Layer 4 of a small transformer language model trained on English Wikipedia (9 layers, counted from 0, width 96).
Take only the direct path to the model's output, skipping the later layers: a vector added to the residual stream pushes a token's score in proportion to its dot product with that token's output vector.

Output vectors of the tokens that the questions are about. A number n stands for (n - 500) times 0.0032.
"ér": 647 577 378 603 553 450 367 519 455 512 362 517 368 481 650 530 484 519 595 550 568 390 540 532 386 403 616 450 330 688 670 434 389 618 519 330 633 519 610 583 504 430 440 325 504 562 667 539 414 445 607 526 524 402 498 488 542 508 735 176 458 377 742 215 362 402 497 522 497 607 605 580 617 392 659 413 416 418 562 498 579 515 435 475 583 463 607 362 677 396 408 712 450 447 497 391
" Binomial": 440 379 114 804 677 514 323 612 140 286 349 312 512 721 382 574 567 303 910 630 548 177 525 486 649 629 723 528 779 507 450 274 234 661 428 321 683 632 538 739 303 766 683 438 503 480 514 815 661 443 744 595 480 938 729 519 201 537 660 497 228 606 588 658 440 250 331 308 618 827 592 484 266 519 525 321 509 597 522 371 614 461 284 452 599 609 414 317 548 29 191 380 504 437 630 405
"aire": 599 542 422 424 415 483 398 271 528 388 726 263 495 582 524 602 492 425 629 700 446 546 650 341 493 532 751 358 352 507 630 516 494 594 477 514 430 464 654 571 553 674 518 300 551 450 625 493 471 475 615 368 525 568 550 570 663 476 593 393 334 251 579 437 291 446 508 449 399 498 550 742 546 460 525 459 446 480 237 361 402 369 549 577 575 526 301 423 700 407 484 569 546 574 657 675
" such": 379 473 285 635 475 721 504 620 496 338 258 499 532 478 338 615 562 473 560 649 630 487 511 638 462 412 586 562 443 339 423 360 551 591 451 453 546 476 480 407 508 590 561 430 483 580 471 764 612 428 390 476 266 562 428 357 607 617 330 564 580 402 542 532 580 428 608 486 459 629 544 539 570 536 366 516 538 578 537 514 601 477 508 530 480 467 505 325 612 258 520 382 517 455 658 499
"used": 528 453 494 458 394 406 265 460 490 649 372 625 558 569 628 559 503 412 482 657 612 415 559 472 456 551 509 559 593 604 785 331 588 622 460 511 674 595 587 573 651 428 418 432 490 570 367 408 586 304 692 260 384 609 501 256 474 391 394 660 486 606 258 541 246 529 517 594 395 635 621 681 166 397 438 617 553 525 366 544 461 256 508 511 566 867 504 562 511 457 328 512 405 440 620 483
"rd": 478 576 481 549 693 378 394 466 470 628 475 574 623 473 653 391 648 504 414 523 320 458 477 705 578 366 426 944 597 697 568 366 422 511 499 333 465 723 611 582 347 399 438 93 503 416 427 415 495 507 217 542 332 694 507 565 680 318 484 504 525 580 507 354 553 444 376 491 503 532 415 673 359 569 499 269 696 492 414 460 452 640 353 428 623 511 543 507 452 628 506 550 724 456 586 404
" (": 490 424 448 391 394 569 592 414 561 318 688 538 440 401 641 462 546 602 339 604 497 645 312 692 449 517 366 424 394 374 370 565 436 369 530 389 410 451 413 384 396 416 451 672 646 581 554 325 538 565 713 477 513 493 511 531 590 348 563 517 627 464 520 480 696 400 599 579 388 514 429 467 549 616 458 518 439 510 436 506 404 640 510 602 461 535 582 741 407 712 595 411 322 568 557 512
" characteristics": 668 488 497 659 553 289 366 462 493 355 451 395 625 802 505 374 400 568 637 508 561 224 471 425 522 511 592 418 332 388 568 363 689 496 407 622 414 608 436 633 451 543 544 413 433 445 399 710 600 496 515 588 58 448 523 489 469 512 399 479 406 574 480 470 294 367 425 406 764 400 706 667 472 572 629 350 606 837 520 475 688 557 467 386 487 346 441 450 559 434 438 598 673 614 578 580
"chin": 411 429 421 662 616 585 363 442 538 556 382 508 406 536 423 505 520 479 495 614 472 321 435 492 510 674 243 513 458 579 646 438 502 506 472 505 443 700 566 700 522 589 827 565 460 749 318 510 454 495 197 427 539 317 507 428 520 605 446 642 575 322 419 425 413 341 353 444 657 420 556 550 473 408 616 661 502 453 590 534 612 438 685 543 610 432 296 415 535 535 567 558 338 446 647 447
" follows": 395 362 560 629 315 409 424 491 487 526 219 255 551 625 366 498 609 463 663 469 597 473 501 270 701 528 385 442 532 433 701 480 652 513 443 429 526 694 415 514 732 478 548 491 469 426 402 582 636 528 558 638 550 507 456 411 400 576 202 526 652 392 439 525 379 620 629 749 470 434 567 460 378 595 567 566 550 563 573 605 402 579 700 452 537 440 357 661 547 502 407 405 545 191 487 412
"war": 651 290 455 392 542 413 376 579 438 520 487 479 577 408 516 583 387 538 713 538 572 461 363 408 720 438 554 499 513 524 467 407 606 684 483 583 663 419 585 509 517 384 534 601 419 752 483 428 499 600 445 505 567 495 468 692 399 725 255 358 642 513 492 475 451 564 492 486 383 491 469 596 357 444 419 542 505 422 512 466 487 306 544 450 614 666 289 303 652 442 425 453 502 567 568 543
"al": 693 326 394 401 664 541 391 542 396 332 690 470 500 550 614 485 396 554 488 464 709 537 416 553 686 451 637 288 581 393 612 313 559 463 463 655 448 247 552 343 676 456 349 458 635 491 620 388 447 512 367 538 595 428 424 427 508 495 442 656 266 503 453 567 470 560 508 595 331 561 501 333 611 655 395 574 656 297 480 535 479 696 472 528 490 622 572 541 559 509 557 453 452 621 399 492
"ical": 681 395 622 469 468 554 322 434 502 633 474 456 592 759 650 603 520 586 519 528 400 553 529 401 680 433 813 641 435 445 547 267 640 396 391 481 377 678 593 684 406 463 650 419 447 618 409 530 505 260 706 380 228 482 461 342 487 370 405 717 291 590 515 363 478 466 603 520 530 470 495 666 605 381 541 289 165 539 333 587 642 405 578 416 474 659 446 389 464 441 635 619 472 734 291 473
"rec": 514 554 573 465 412 325 312 606 535 412 341 557 333 609 470 481 510 518 381 637 765 266 471 384 474 455 361 535 476 476 437 571 657 623 475 401 705 389 562 513 305 530 647 480 566 572 448 391 437 523 541 485 598 548 503 508 537 648 311 708 386 429 464 336 349 414 390 594 536 622 572 689 422 665 266 449 395 573 550 451 579 337 511 539 663 583 697 705 517 419 399 751 444 537 582 361
"}": 648 421 474 621 452 500 408 327 458 496 388 567 614 603 520 406 413 417 367 298 422 409 576 443 493 473 689 461 436 477 418 506 326 516 496 469 380 594 651 601 310 578 552 462 534 353 635 565 453 576 561 673 379 558 599 452 744 457 604 530 485 541 467 556 370 646 578 474 576 332 486 385 367 646 458 576 592 587 315 586 541 433 541 464 481 475 544 595 575 529 338 497 514 462 561 625
"ence": 476 595 375 471 590 634 410 289 453 672 547 257 496 640 565 585 424 495 288 418 475 481 453 313 684 493 626 551 573 506 165 717 411 703 451 544 758 500 538 262 467 316 355 155 469 500 529 370 529 581 623 566 702 662 588 398 481 436 470 573 226 493 511 578 282 697 350 496 447 512 582 675 567 369 659 561 620 450 509 436 651 426 489 526 593 496 459 511 608 654 398 396 621 426 623 448
"omin": 440 755 400 350 520 432 322 377 458 365 558 422 660 362 264 622 607 455 546 372 677 280 664 353 557 619 337 462 594 825 533 414 603 467 510 391 401 707 585 492 528 624 609 411 448 542 453 434 438 562 497 369 481 416 477 314 565 655 365 670 278 746 738 420 406 352 460 492 489 468 601 624 616 415 740 493 505 314 545 455 746 277 604 387 638 541 468 473 553 555 523 780 389 276 445 574
" These": 642 581 553 546 463 576 446 649 460 478 386 567 633 554 390 611 544 446 495 706 683 457 461 592 531 333 415 520 482 471 404 504 498 752 416 353 555 491 521 547 679 490 577 346 325 620 357 688 443 294 605 419 345 585 502 422 373 423 447 449 400 487 417 549 527 606 528 551 471 661 473 536 498 524 405 575 470 592 369 599 527 612 515 565 562 525 498 369 490 323 382 469 564 431 441 390
"asure": 458 569 503 590 596 346 343 495 566 542 635 368 761 390 508 521 481 509 642 647 487 646 405 340 793 469 425 516 620 330 441 444 425 580 472 450 637 661 599 697 623 479 255 375 612 583 465 529 605 531 380 359 338 491 537 377 570 606 492 695 260 568 496 738 347 488 167 270 560 460 514 638 534 555 481 218 722 523 434 708 415 591 536 461 624 437 380 393 580 479 417 485 557 460 389 304
"pop": 389 512 578 609 501 605 250 593 554 524 407 578 507 494 331 396 646 422 626 530 586 426 633 424 623 395 430 358 358 657 291 401 473 505 456 637 311 472 690 642 518 517 696 484 438 488 536 730 561 473 397 309 569 482 434 286 547 494 664 607 641 380 425 465 419 397 431 425 573 498 539 627 495 239 515 418 523 610 391 468 588 534 528 476 556 512 659 339 559 516 410 401 594 634 456 710
"P": 455 452 574 450 600 319 486 473 479 350 542 476 511 411 487 319 569 516 512 510 559 445 628 545 598 399 368 469 411 506 639 526 448 556 535 406 382 438 565 539 496 627 458 520 607 635 569 690 536 579 462 580 709 516 427 466 549 411 561 555 452 522 428 447 474 491 470 589 577 624 471 363 464 497 373 492 483 496 343 465 599 440 454 476 530 441 574 548 666 435 555 379 598 565 343 468
"mate": 483 607 245 394 444 601 419 453 567 657 563 382 548 584 453 412 603 558 668 613 248 458 434 446 589 548 239 590 559 448 763 508 405 423 460 408 489 447 558 602 367 384 446 324 649 423 666 612 622 476 394 507 599 543 516 410 410 465 430 340 105 445 516 700 425 504 378 606 400 571 556 624 326 365 358 500 881 433 553 580 541 500 727 527 573 740 396 400 507 476 580 559 648 688 624 224
" entitled": 432 427 461 530 356 637 415 530 572 536 534 384 422 559 415 615 631 434 685 496 597 571 504 524 680 498 637 564 484 399 695 375 320 544 392 394 588 593 442 607 520 504 340 530 558 484 581 568 563 290 614 484 411 462 494 415 552 532 376 516 584 318 726 601 433 508 433 576 389 571 496 597 346 276 617 414 388 549 524 444 675 550 434 549 503 511 468 450 520 473 452 639 546 304 438 422
"rated": 565 493 417 749 724 374 345 353 384 349 426 322 276 435 628 566 505 480 428 477 738 568 392 601 662 390 501 695 480 552 880 308 473 514 445 574 533 644 505 393 548 509 669 288 409 449 386 626 621 514 412 337 541 470 573 509 477 399 259 501 387 441 278 452 296 653 226 397 545 448 556 856 444 436 444 512 419 614 532 464 448 395 601 465 644 699 608 798 449 514 584 692 543 479 608 432
"d": 704 706 553 367 648 393 367 319 467 282 555 432 463 594 514 340 419 511 552 535 371 530 287 660 410 472 636 677 487 475 565 453 485 492 529 621 537 423 622 436 416 419 547 555 624 538 670 408 488 676 254 425 553 370 473 632 597 292 417 573 450 694 339 646 584 697 464 589 360 499 418 576 453 446 559 421 329 378 514 602 506 595 647 528 552 517 261 496 352 514 554 391 698 518 554 480
"ld": 312 509 476 560 604 526 382 596 574 449 365 347 477 657 427 391 526 447 382 420 475 438 397 568 520 445 389 545 566 585 619 392 480 548 510 520 464 711 504 779 512 452 611 387 574 469 437 418 519 487 331 534 636 822 525 555 435 348 286 650 538 566 516 456 490 555 547 599 454 316 482 414 320 598 326 401 863 342 642 502 479 484 350 486 661 696 529 321 583 371 450 508 565 671 529 524
"  ": 557 473 462 404 615 594 570 365 810 415 433 514 453 418 576 473 435 390 609 366 412 286 587 522 603 638 509 473 406 436 378 512 427 640 522 401 527 422 358 600 439 538 459 645 347 368 426 642 443 638 588 284 463 434 581 410 499 402 631 473 358 458 502 523 450 626 534 608 563 504 532 519 510 588 390 586 509 385 557 631 570 512 508 398 456 561 600 539 480 541 476 534 453 439 527 771
" Austria": 381 730 589 576 281 485 472 547 557 434 532 589 508 625 546 642 398 399 361 434 487 521 566 372 658 515 639 682 419 486 424 357 309 557 488 524 440 557 511 530 553 323 556 482 363 428 542 645 430 401 426 616 529 665 586 476 472 494 692 389 592 422 569 431 455 251 549 538 548 470 567 475 486 494 444 497 534 631 549 401 465 578 396 418 596 362 648 395 473 481 514 413 668 522 392 581
"ever": 426 702 627 577 362 542 384 380 616 564 400 469 667 810 446 335 661 482 818 444 674 549 421 468 428 532 416 523 630 461 259 605 625 511 479 406 526 616 600 214 662 411 756 243 376 574 282 739 452 432 678 423 270 583 451 397 538 438 370 541 601 526 548 608 502 436 355 754 466 570 554 638 523 563 563 409 527 389 470 351 494 436 528 405 618 725 476 124 364 426 404 325 549 486 514 501
" decades": 452 449 399 535 554 603 468 799 402 484 407 320 514 656 363 622 409 524 557 474 629 414 497 443 532 334 662 454 603 405 534 656 636 331 429 437 592 581 415 315 421 507 666 396 459 354 390 439 492 542 393 449 443 745 570 440 332 515 577 508 511 677 397 451 401 432 369 573 486 586 725 605 474 468 600 494 546 734 406 332 603 607 578 289 563 593 376 208 556 450 373 483 811 490 712 511

Each question shows what one neuron of this layer's MLP adds at an activation of 1. A number n stands for (n - 500) times 0.0021.

n238: 419 306 437 386 373 622 300 371 606 520 598 433 457 423 652 514 592 568 765 480 397 409 690 322 535 589 526 522 432 384 611 243 486 430 612 568 376 530 575 511 496 575 386 600 475 523 581 452 851 500 432 424 485 317 638 404 544 512 410 380 402 481 702 612 361 558 317 447 478 715 367 269 421 440 266 405 618 665 692 407 527 257 410 612 699 690 409 780 591 455 665 631 554 594 507 511
Pushed up most: "mate"

n242: 536 536 546 544 428 664 589 461 518 641 431 282 313 545 520 276 648 376 699 377 760 392 389 411 370 442 627 521 597 555 440 602 587 253 496 545 642 546 478 465 473 511 407 460 371 435 593 458 354 310 639 410 476 739 367 614 599 565 639 556 648 665 621 569 401 298 675 347 333 351 461 555 332 517 291 571 396 515 511 338 475 663 572 481 496 510 507 598 482 487 637 271 460 534 583 620
Pushed down most: "asure"

n329: 602 519 593 446 727 467 520 448 568 572 651 662 773 554 310 549 415 492 480 629 571 359 580 351 679 443 599 562 639 385 383 343 436 408 512 765 512 287 537 686 420 548 632 235 377 447 628 582 197 603 845 542 299 466 301 426 368 707 603 310 546 324 612 317 297 573 555 488 707 365 644 508 285 637 524 624 562 488 265 423 431 474 360 530 613 511 440 469 452 540 322 431 712 527 396 469
Pushed up most: " characteristics"

n180: 731 423 494 528 581 497 557 593 543 383 493 256 484 529 561 471 571 490 365 323 618 611 661 325 649 480 361 513 482 557 337 506 481 260 595 518 500 451 697 444 596 619 490 381 701 446 406 484 496 364 408 338 558 636 559 500 670 470 521 470 497 315 594 568 513 484 526 719 406 378 557 345 503 621 599 433 604 572 321 494 676 444 532 785 469 470 446 654 232 533 449 368 405 459 387 571
Pushed up most: "al"

n245: 601 556 388 450 539 667 392 513 306 426 709 456 384 519 546 527 478 478 481 573 513 480 346 433 631 435 579 420 620 399 359 421 566 444 506 510 324 641 678 569 600 579 352 656 448 552 478 488 363 460 440 628 691 651 364 364 669 523 667 601 441 340 614 510 434 424 419 389 497 380 440 552 482 698 503 586 320 368 444 546 348 571 475 675 473 541 724 506 465 625 626 354 549 488 306 497
Pushed up most: "al"

n153: 440 565 255 492 414 534 540 485 551 388 409 482 514 407 550 469 355 518 582 596 500 748 514 749 421 560 525 678 627 620 531 693 662 609 623 670 222 540 489 253 300 656 575 504 423 724 557 615 743 428 538 566 582 483 466 436 547 533 322 373 347 364 578 452 562 496 540 730 310 580 562 575 607 473 329 500 560 473 451 353 653 404 455 283 165 339 577 439 600 467 303 504 448 521 646 479
Pushed up most: " such"

n21: 258 578 390 364 574 451 553 569 630 651 603 682 787 493 441 591 374 424 345 332 520 647 583 610 479 605 401 582 717 452 547 537 500 404 511 544 449 307 297 345 746 557 634 441 416 430 682 714 476 531 373 435 700 384 787 485 565 531 500 364 512 417 519 337 614 496 594 286 519 713 485 667 572 511 447 343 391 575 512 329 578 532 265 443 444 483 392 643 412 242 636 449 344 485 285 589
Pushed up most: " Austria"

n77: 517 399 429 497 274 453 358 543 528 549 518 542 625 458 490 514 528 491 561 515 622 509 543 579 633 245 630 544 524 262 559 470 425 505 374 533 468 841 479 477 516 477 467 477 691 634 522 531 722 594 454 533 536 460 533 428 536 465 377 494 648 477 464 396 381 555 567 588 556 330 491 392 411 572 506 560 414 503 362 422 520 598 625 320 473 596 497 489 469 495 425 608 593 565 464 503
Pushed up most: " follows"

n140: 532 610 489 729 296 326 382 669 539 419 487 368 272 531 414 444 295 520 600 430 373 594 656 406 701 580 344 295 512 658 585 541 663 569 508 475 649 539 557 702 650 442 359 636 625 460 630 485 599 528 623 562 770 388 422 450 600 592 569 430 606 512 466 436 637 443 341 582 446 652 437 462 262 372 730 347 518 301 804 410 540 361 345 467 838 464 350 423 508 418 572 460 216 478 530 284
Pushed up most: "ér"

n73: 589 546 581 461 541 433 456 494 462 411 588 402 500 367 524 464 292 477 518 600 254 636 293 453 703 382 687 554 537 586 527 508 547 508 597 595 688 454 536 342 581 563 401 426 484 527 573 471 442 593 423 429 764 599 530 613 401 621 473 480 542 619 401 355 480 520 497 465 415 506 334 356 374 578 419 509 418 642 458 614 494 465 482 393 473 662 415 426 447 556 412 515 556 567 590 556
Which two tokens does it push up most, strongest first? "war", "d"

n364: 630 600 610 441 667 474 678 491 528 457 524 567 585 528 588 597 377 503 296 444 621 385 562 316 600 390 612 453 512 598 471 478 615 434 243 315 541 447 391 399 448 424 541 538 509 546 511 581 506 581 597 353 478 591 503 591 515 575 658 472 527 485 462 532 472 530 528 432 519 317 514 349 503 487 672 347 456 594 459 409 552 534 296 455 518 565 603 536 423 407 382 569 500 408 538 612
Pushed down most: "mate"

n277: 388 616 519 600 532 394 425 575 466 385 517 505 422 396 398 445 558 347 326 324 418 608 520 507 583 447 531 636 508 490 588 535 444 616 508 505 599 410 489 456 478 345 583 495 600 455 417 431 440 449 485 368 613 465 522 462 547 582 366 539 578 495 533 381 534 595 559 666 470 459 594 427 473 469 383 419 655 446 540 526 537 447 409 555 612 643 571 636 526 474 334 689 468 659 523 482
Which three tokens does it push up most, strongest first? "ld", "rec", "rated"

n3: 511 628 602 632 524 468 558 449 425 552 400 351 452 750 541 307 447 599 632 382 650 479 539 490 353 503 401 490 482 477 587 664 707 551 581 449 430 354 333 524 342 792 440 675 496 594 513 564 507 506 634 612 566 711 539 406 442 295 571 405 329 669 460 528 582 510 534 548 349 527 373 467 387 557 439 479 374 624 365 265 622 433 479 706 464 249 569 524 593 343 462 430 524 392 470 669
Pushed down most: "asure"

n67: 500 385 516 439 449 446 497 488 438 415 583 462 591 337 500 573 489 500 404 402 362 377 355 523 453 434 482 583 621 537 519 306 514 451 631 308 621 340 607 582 542 260 454 494 445 587 529 581 404 565 514 488 657 489 515 638 641 566 448 506 549 385 403 533 418 466 709 576 468 368 494 540 436 544 477 429 522 430 305 543 743 549 456 662 791 557 479 401 494 575 682 518 599 663 440 440
Pushed down most: " Binomial"

n96: 621 425 563 535 643 536 442 434 440 382 658 546 435 474 485 480 542 554 449 496 488 447 502 588 444 376 543 511 464 468 399 416 521 423 567 553 448 481 498 600 514 470 495 556 647 494 509 491 452 417 571 428 520 468 383 540 482 546 403 630 437 510 542 529 550 449 461 496 559 564 504 431 505 495 470 429 569 401 556 478 489 542 533 470 498 524 464 469 540 502 548 506 588 534 360 475
Pushed up most: "al"

n206: 529 490 539 89 553 442 549 713 612 657 477 331 592 425 490 570 568 521 365 456 314 285 586 704 608 600 330 656 526 648 540 403 658 510 476 500 611 483 518 458 440 663 436 390 519 400 480 606 434 624 444 518 331 394 591 405 738 493 547 486 445 514 497 653 556 332 521 409 418 486 696 371 507 591 368 643 628 630 229 385 475 380 580 393 493 327 581 555 433 583 390 475 607 370 392 672
Pushed up most: "rd"

n103: 489 610 533 548 515 523 557 543 543 526 569 656 426 767 556 476 590 265 685 358 840 515 398 428 370 682 560 521 455 514 342 603 524 328 581 214 474 528 600 415 390 581 632 398 504 580 333 539 395 557 378 349 559 727 463 458 439 460 445 670 411 397 313 460 422 517 236 532 430 496 765 555 405 473 450 600 291 470 445 572 289 537 475 625 455 565 561 433 446 546 645 631 777 497 424 386
Pushed up most: "ever"

n142: 690 660 424 426 576 434 493 489 479 529 677 461 353 559 461 544 738 610 580 541 679 344 490 380 236 445 521 493 511 599 449 418 584 391 514 372 570 588 504 599 705 418 323 449 614 405 590 514 248 656 738 398 503 283 336 396 542 460 599 468 522 496 420 355 255 576 493 450 472 663 489 569 345 656 614 382 670 452 396 546 496 726 538 564 492 497 755 303 557 343 707 412 493 456 410 538
Pushed up most: "ér"

n137: 389 756 409 432 533 594 480 490 438 624 694 484 445 427 416 484 471 294 407 421 555 162 469 305 469 677 207 446 269 456 500 506 432 500 506 486 487 529 585 481 569 493 611 513 518 386 532 539 486 395 431 486 481 528 551 455 591 407 547 425 374 429 281 677 435 579 691 389 433 575 772 576 562 531 572 539 416 469 531 476 467 488 612 583 600 470 474 642 441 677 630 507 711 726 478 538
Pushed up most: "mate"

n27: 472 456 355 500 642 472 449 490 551 770 559 392 506 695 388 727 513 571 528 472 336 596 368 513 456 611 527 609 593 477 770 526 478 465 423 536 538 571 436 409 428 699 365 660 616 524 397 537 554 557 426 345 526 313 365 679 464 379 542 426 326 259 480 521 490 523 597 527 600 547 486 394 516 389 395 452 625 136 454 525 358 652 614 385 525 460 555 607 483 736 400 604 490 477 566 378
Pushed up most: "mate"

n202: 335 546 432 476 544 570 599 311 378 440 418 575 401 532 545 654 337 559 433 652 400 576 616 563 494 416 582 452 507 614 541 351 659 423 461 458 351 353 527 520 310 552 330 476 500 503 551 792 486 418 579 766 430 299 476 506 504 651 432 539 497 592 635 705 668 382 581 609 639 484 533 676 538 500 418 599 558 521 466 603 443 574 407 668 510 500 321 275 347 406 309 530 416 551 353 503
Which two tokens does it push up most, strongest first? " such", " Binomial"

n43: 437 425 503 447 448 702 777 595 456 579 500 644 541 489 717 267 549 624 307 519 515 508 580 497 704 511 554 617 550 332 314 312 590 361 428 769 433 507 576 413 476 518 592 526 380 440 387 590 365 302 340 458 549 438 435 287 605 637 519 558 485 380 493 552 547 339 335 595 536 420 566 666 562 588 507 383 570 492 606 410 634 520 404 577 500 854 515 295 181 423 570 493 530 430 571 433
Pushed up most: "ever"

n184: 391 325 383 554 358 479 506 370 438 681 493 648 670 601 618 506 478 474 461 507 229 429 598 581 458 526 368 660 544 618 573 599 567 485 481 524 447 340 783 384 335 484 465 371 518 361 519 576 439 445 494 517 669 721 621 509 503 516 443 641 392 503 434 269 606 612 490 574 547 436 575 698 506 521 384 435 384 409 420 393 375 609 332 568 602 595 383 506 510 568 635 652 437 429 569 425
Which two tokens does it push up most, strongest first? "rd", "mate"

n318: 619 500 562 596 494 567 554 383 557 429 384 459 429 420 604 569 460 343 301 507 503 708 506 439 406 648 437 531 384 388 491 666 217 570 597 487 545 403 654 309 661 475 675 387 573 548 337 469 400 494 368 574 586 629 474 636 557 445 513 559 546 617 472 465 481 388 469 399 559 437 418 448 509 562 664 671 509 703 507 538 410 326 375 493 540 633 382 400 570 295 461 584 545 696 555 497
Pushed down most: " entitled"

n28: 392 569 352 504 356 497 525 578 525 373 260 573 573 442 406 689 562 623 547 537 441 437 641 483 497 518 318 548 411 578 457 514 513 333 563 485 395 493 691 364 449 412 534 352 418 496 490 372 321 588 708 429 373 470 614 576 575 525 504 364 643 475 623 234 465 276 354 556 445 525 542 579 614 763 521 652 539 137 602 648 633 572 481 493 296 565 354 615 599 465 579 540 565 500 733 743
Which two tokens does it push up most, strongest first? "omin", "ér"

n85: 599 527 485 527 444 530 581 526 325 494 462 731 503 544 580 435 453 771 418 446 267 510 552 689 415 464 564 632 456 506 476 593 457 527 602 585 194 349 571 433 562 497 497 401 564 477 638 379 418 437 448 801 431 583 396 528 617 401 326 449 382 510 484 493 400 631 634 235 481 564 549 459 607 476 574 669 458 577 597 470 569 437 526 391 309 506 373 452 721 615 487 371 483 503 296 588
Pushed up most: "}"

n334: 409 401 364 548 623 694 600 397 650 439 550 719 346 618 565 429 307 344 439 359 481 522 530 531 593 449 560 282 560 585 601 568 429 477 373 534 657 447 563 496 555 567 631 733 343 340 587 500 444 513 544 379 541 534 507 490 781 435 537 546 519 405 365 453 504 575 577 344 382 504 500 244 382 619 628 725 412 855 146 445 583 457 516 556 369 477 554 444 464 341 703 587 547 381 431 417
Which two tokens does it push up most, strongest first? "}", "  "

n201: 493 479 423 511 579 500 495 560 459 433 534 598 601 531 459 492 627 640 531 504 500 413 431 563 493 486 521 466 461 481 431 454 492 590 579 532 522 528 430 426 425 516 503 375 535 621 491 467 515 456 466 438 574 446 363 630 500 394 513 570 476 480 459 511 486 606 486 537 472 415 443 533 582 505 555 599 474 537 526 558 487 469 498 538 563 510 411 472 491 445 482 476 473 444 521 442
Pushed down most: " Austria"

n69: 540 492 556 431 423 656 624 591 304 476 477 566 624 477 511 621 515 506 448 387 346 509 583 561 717 528 527 453 656 509 585 486 713 539 461 478 450 396 475 404 488 542 629 395 483 414 512 651 576 479 486 455 345 569 494 476 474 629 544 628 494 540 512 460 335 483 622 509 438 479 521 368 782 576 509 370 180 578 322 547 353 503 511 388 408 530 479 524 627 373 466 518 522 610 386 345
Pushed up most: "ical"

n56: 528 571 541 480 517 531 566 464 481 542 614 563 395 580 601 534 537 663 502 398 489 502 488 618 464 407 506 584 583 537 408 518 544 445 598 504 511 538 601 445 392 460 434 435 551 548 741 394 393 540 512 558 529 418 500 636 547 506 445 552 540 456 486 483 449 457 464 481 498 422 504 356 546 457 580 415 422 355 572 583 461 480 416 511 440 566 415 527 415 510 476 463 461 532 440 484
Which two tokens does it push up most, strongest first? "d", " ("

n170: 553 560 531 624 590 494 567 515 668 280 516 470 426 550 531 491 402 500 599 436 490 408 610 491 409 516 500 464 529 412 537 690 607 429 630 429 719 361 633 533 359 421 731 622 335 491 485 179 378 516 416 384 565 526 541 435 533 246 396 636 313 525 488 547 467 582 572 418 399 597 607 488 581 443 412 479 464 712 525 475 540 489 607 474 558 483 346 509 435 628 624 444 491 558 373 550
Pushed up most: "d"

n185: 681 587 512 493 493 324 461 587 513 375 493 411 657 553 385 451 566 516 598 257 578 618 549 423 413 530 788 403 418 515 357 438 421 452 564 463 473 388 493 551 457 410 315 503 521 490 397 503 503 589 442 353 406 534 456 481 548 471 543 573 513 536 365 372 230 571 637 655 330 522 494 613 454 599 744 261 645 349 674 482 635 578 480 347 432 518 536 443 623 615 398 586 609 645 528 653
Pushed up most: " characteristics"

n232: 519 510 465 415 633 400 228 224 578 386 866 522 587 326 350 418 334 370 417 570 609 368 511 514 542 504 330 623 547 378 570 514 240 635 640 406 542 448 519 629 525 581 543 534 615 587 352 518 614 523 543 468 547 574 473 729 397 269 477 426 628 707 850 455 426 443 404 314 726 426 478 507 528 434 392 440 422 388 546 660 720 587 500 484 543 544 657 474 474 265 595 664 485 457 648 442
Pushed down most: " follows"

n285: 567 676 401 417 524 268 559 536 642 388 707 471 508 491 478 624 371 568 614 500 528 559 528 347 470 521 485 658 450 565 542 644 545 604 497 478 442 447 534 418 676 371 762 473 594 551 491 372 397 453 615 431 537 486 361 529 538 362 488 523 438 384 434 416 538 463 331 465 393 591 500 578 620 561 329 417 451 571 261 589 385 448 552 509 612 611 530 564 280 505 506 473 479 404 506 615
Pushed up most: "aire"

n161: 628 386 465 646 485 508 491 523 480 392 383 704 583 483 341 511 530 349 454 604 578 449 505 443 489 497 460 489 699 264 530 536 478 550 517 605 471 525 390 565 610 489 622 593 481 480 453 348 621 439 402 573 420 405 426 600 451 398 479 650 675 471 375 410 546 684 556 520 606 690 560 431 573 585 432 614 466 432 601 539 485 396 568 394 470 484 595 432 491 396 320 424 655 508 328 373
Pushed down most: "aire"

n186: 479 522 568 469 626 630 292 373 500 482 616 500 591 767 371 395 571 360 626 399 535 490 538 587 472 493 457 494 338 297 538 516 294 301 394 454 634 629 416 669 564 553 399 797 544 442 630 385 585 506 659 284 513 379 542 575 561 371 421 470 594 273 750 452 323 513 563 523 520 437 477 650 440 528 320 406 414 357 549 350 486 619 512 659 493 423 547 645 588 497 544 517 503 561 516 445
Pushed up most: " entitled"

n145: 683 576 612 469 583 626 493 507 536 432 451 494 307 627 583 687 323 581 480 497 551 486 515 525 533 500 131 491 225 487 574 397 365 328 580 414 513 535 676 526 534 474 661 636 425 467 373 372 404 407 305 324 513 413 449 411 576 384 601 368 490 614 440 500 458 487 526 507 522 341 618 509 472 582 416 471 599 622 460 583 649 512 423 466 730 411 520 468 510 616 629 660 497 625 459 730
Pushed up most: "chin"

n149: 595 392 677 468 520 532 267 655 636 605 513 707 522 417 199 507 658 554 480 686 865 383 618 511 489 314 496 481 361 254 314 593 595 432 554 369 564 335 339 600 571 435 632 290 543 524 466 710 410 441 755 397 331 522 670 523 401 563 564 535 395 492 466 409 284 493 343 620 564 647 403 470 416 832 380 593 614 420 323 656 638 522 568 525 418 610 387 359 426 479 354 603 583 411 466 451
Pushed down most: "d"

n51: 538 605 402 500 413 516 609 308 674 580 629 527 465 390 447 513 589 303 712 464 525 333 471 382 455 827 554 391 507 402 220 471 352 453 739 478 616 588 298 571 231 500 619 493 207 451 537 416 450 415 435 417 338 584 607 357 544 368 521 500 504 567 599 538 313 388 554 418 593 565 623 520 561 516 503 452 481 486 592 678 420 627 488 507 475 528 613 534 586 569 608 587 402 686 497 636
Pushed up most: "  "

n314: 255 645 469 711 524 617 641 637 882 402 358 593 575 532 556 527 587 533 553 564 579 736 612 671 87 337 533 331 465 708 575 685 602 509 198 604 548 668 598 411 667 481 642 529 723 606 340 440 455 529 540 336 322 554 520 271 505 634 490 351 128 461 135 534 664 559 616 613 330 444 816 633 611 430 636 297 491 349 466 302 323 373 566 664 351 272 472 700 363 448 357 72 587 437 600 477
Pushed up most: "ever"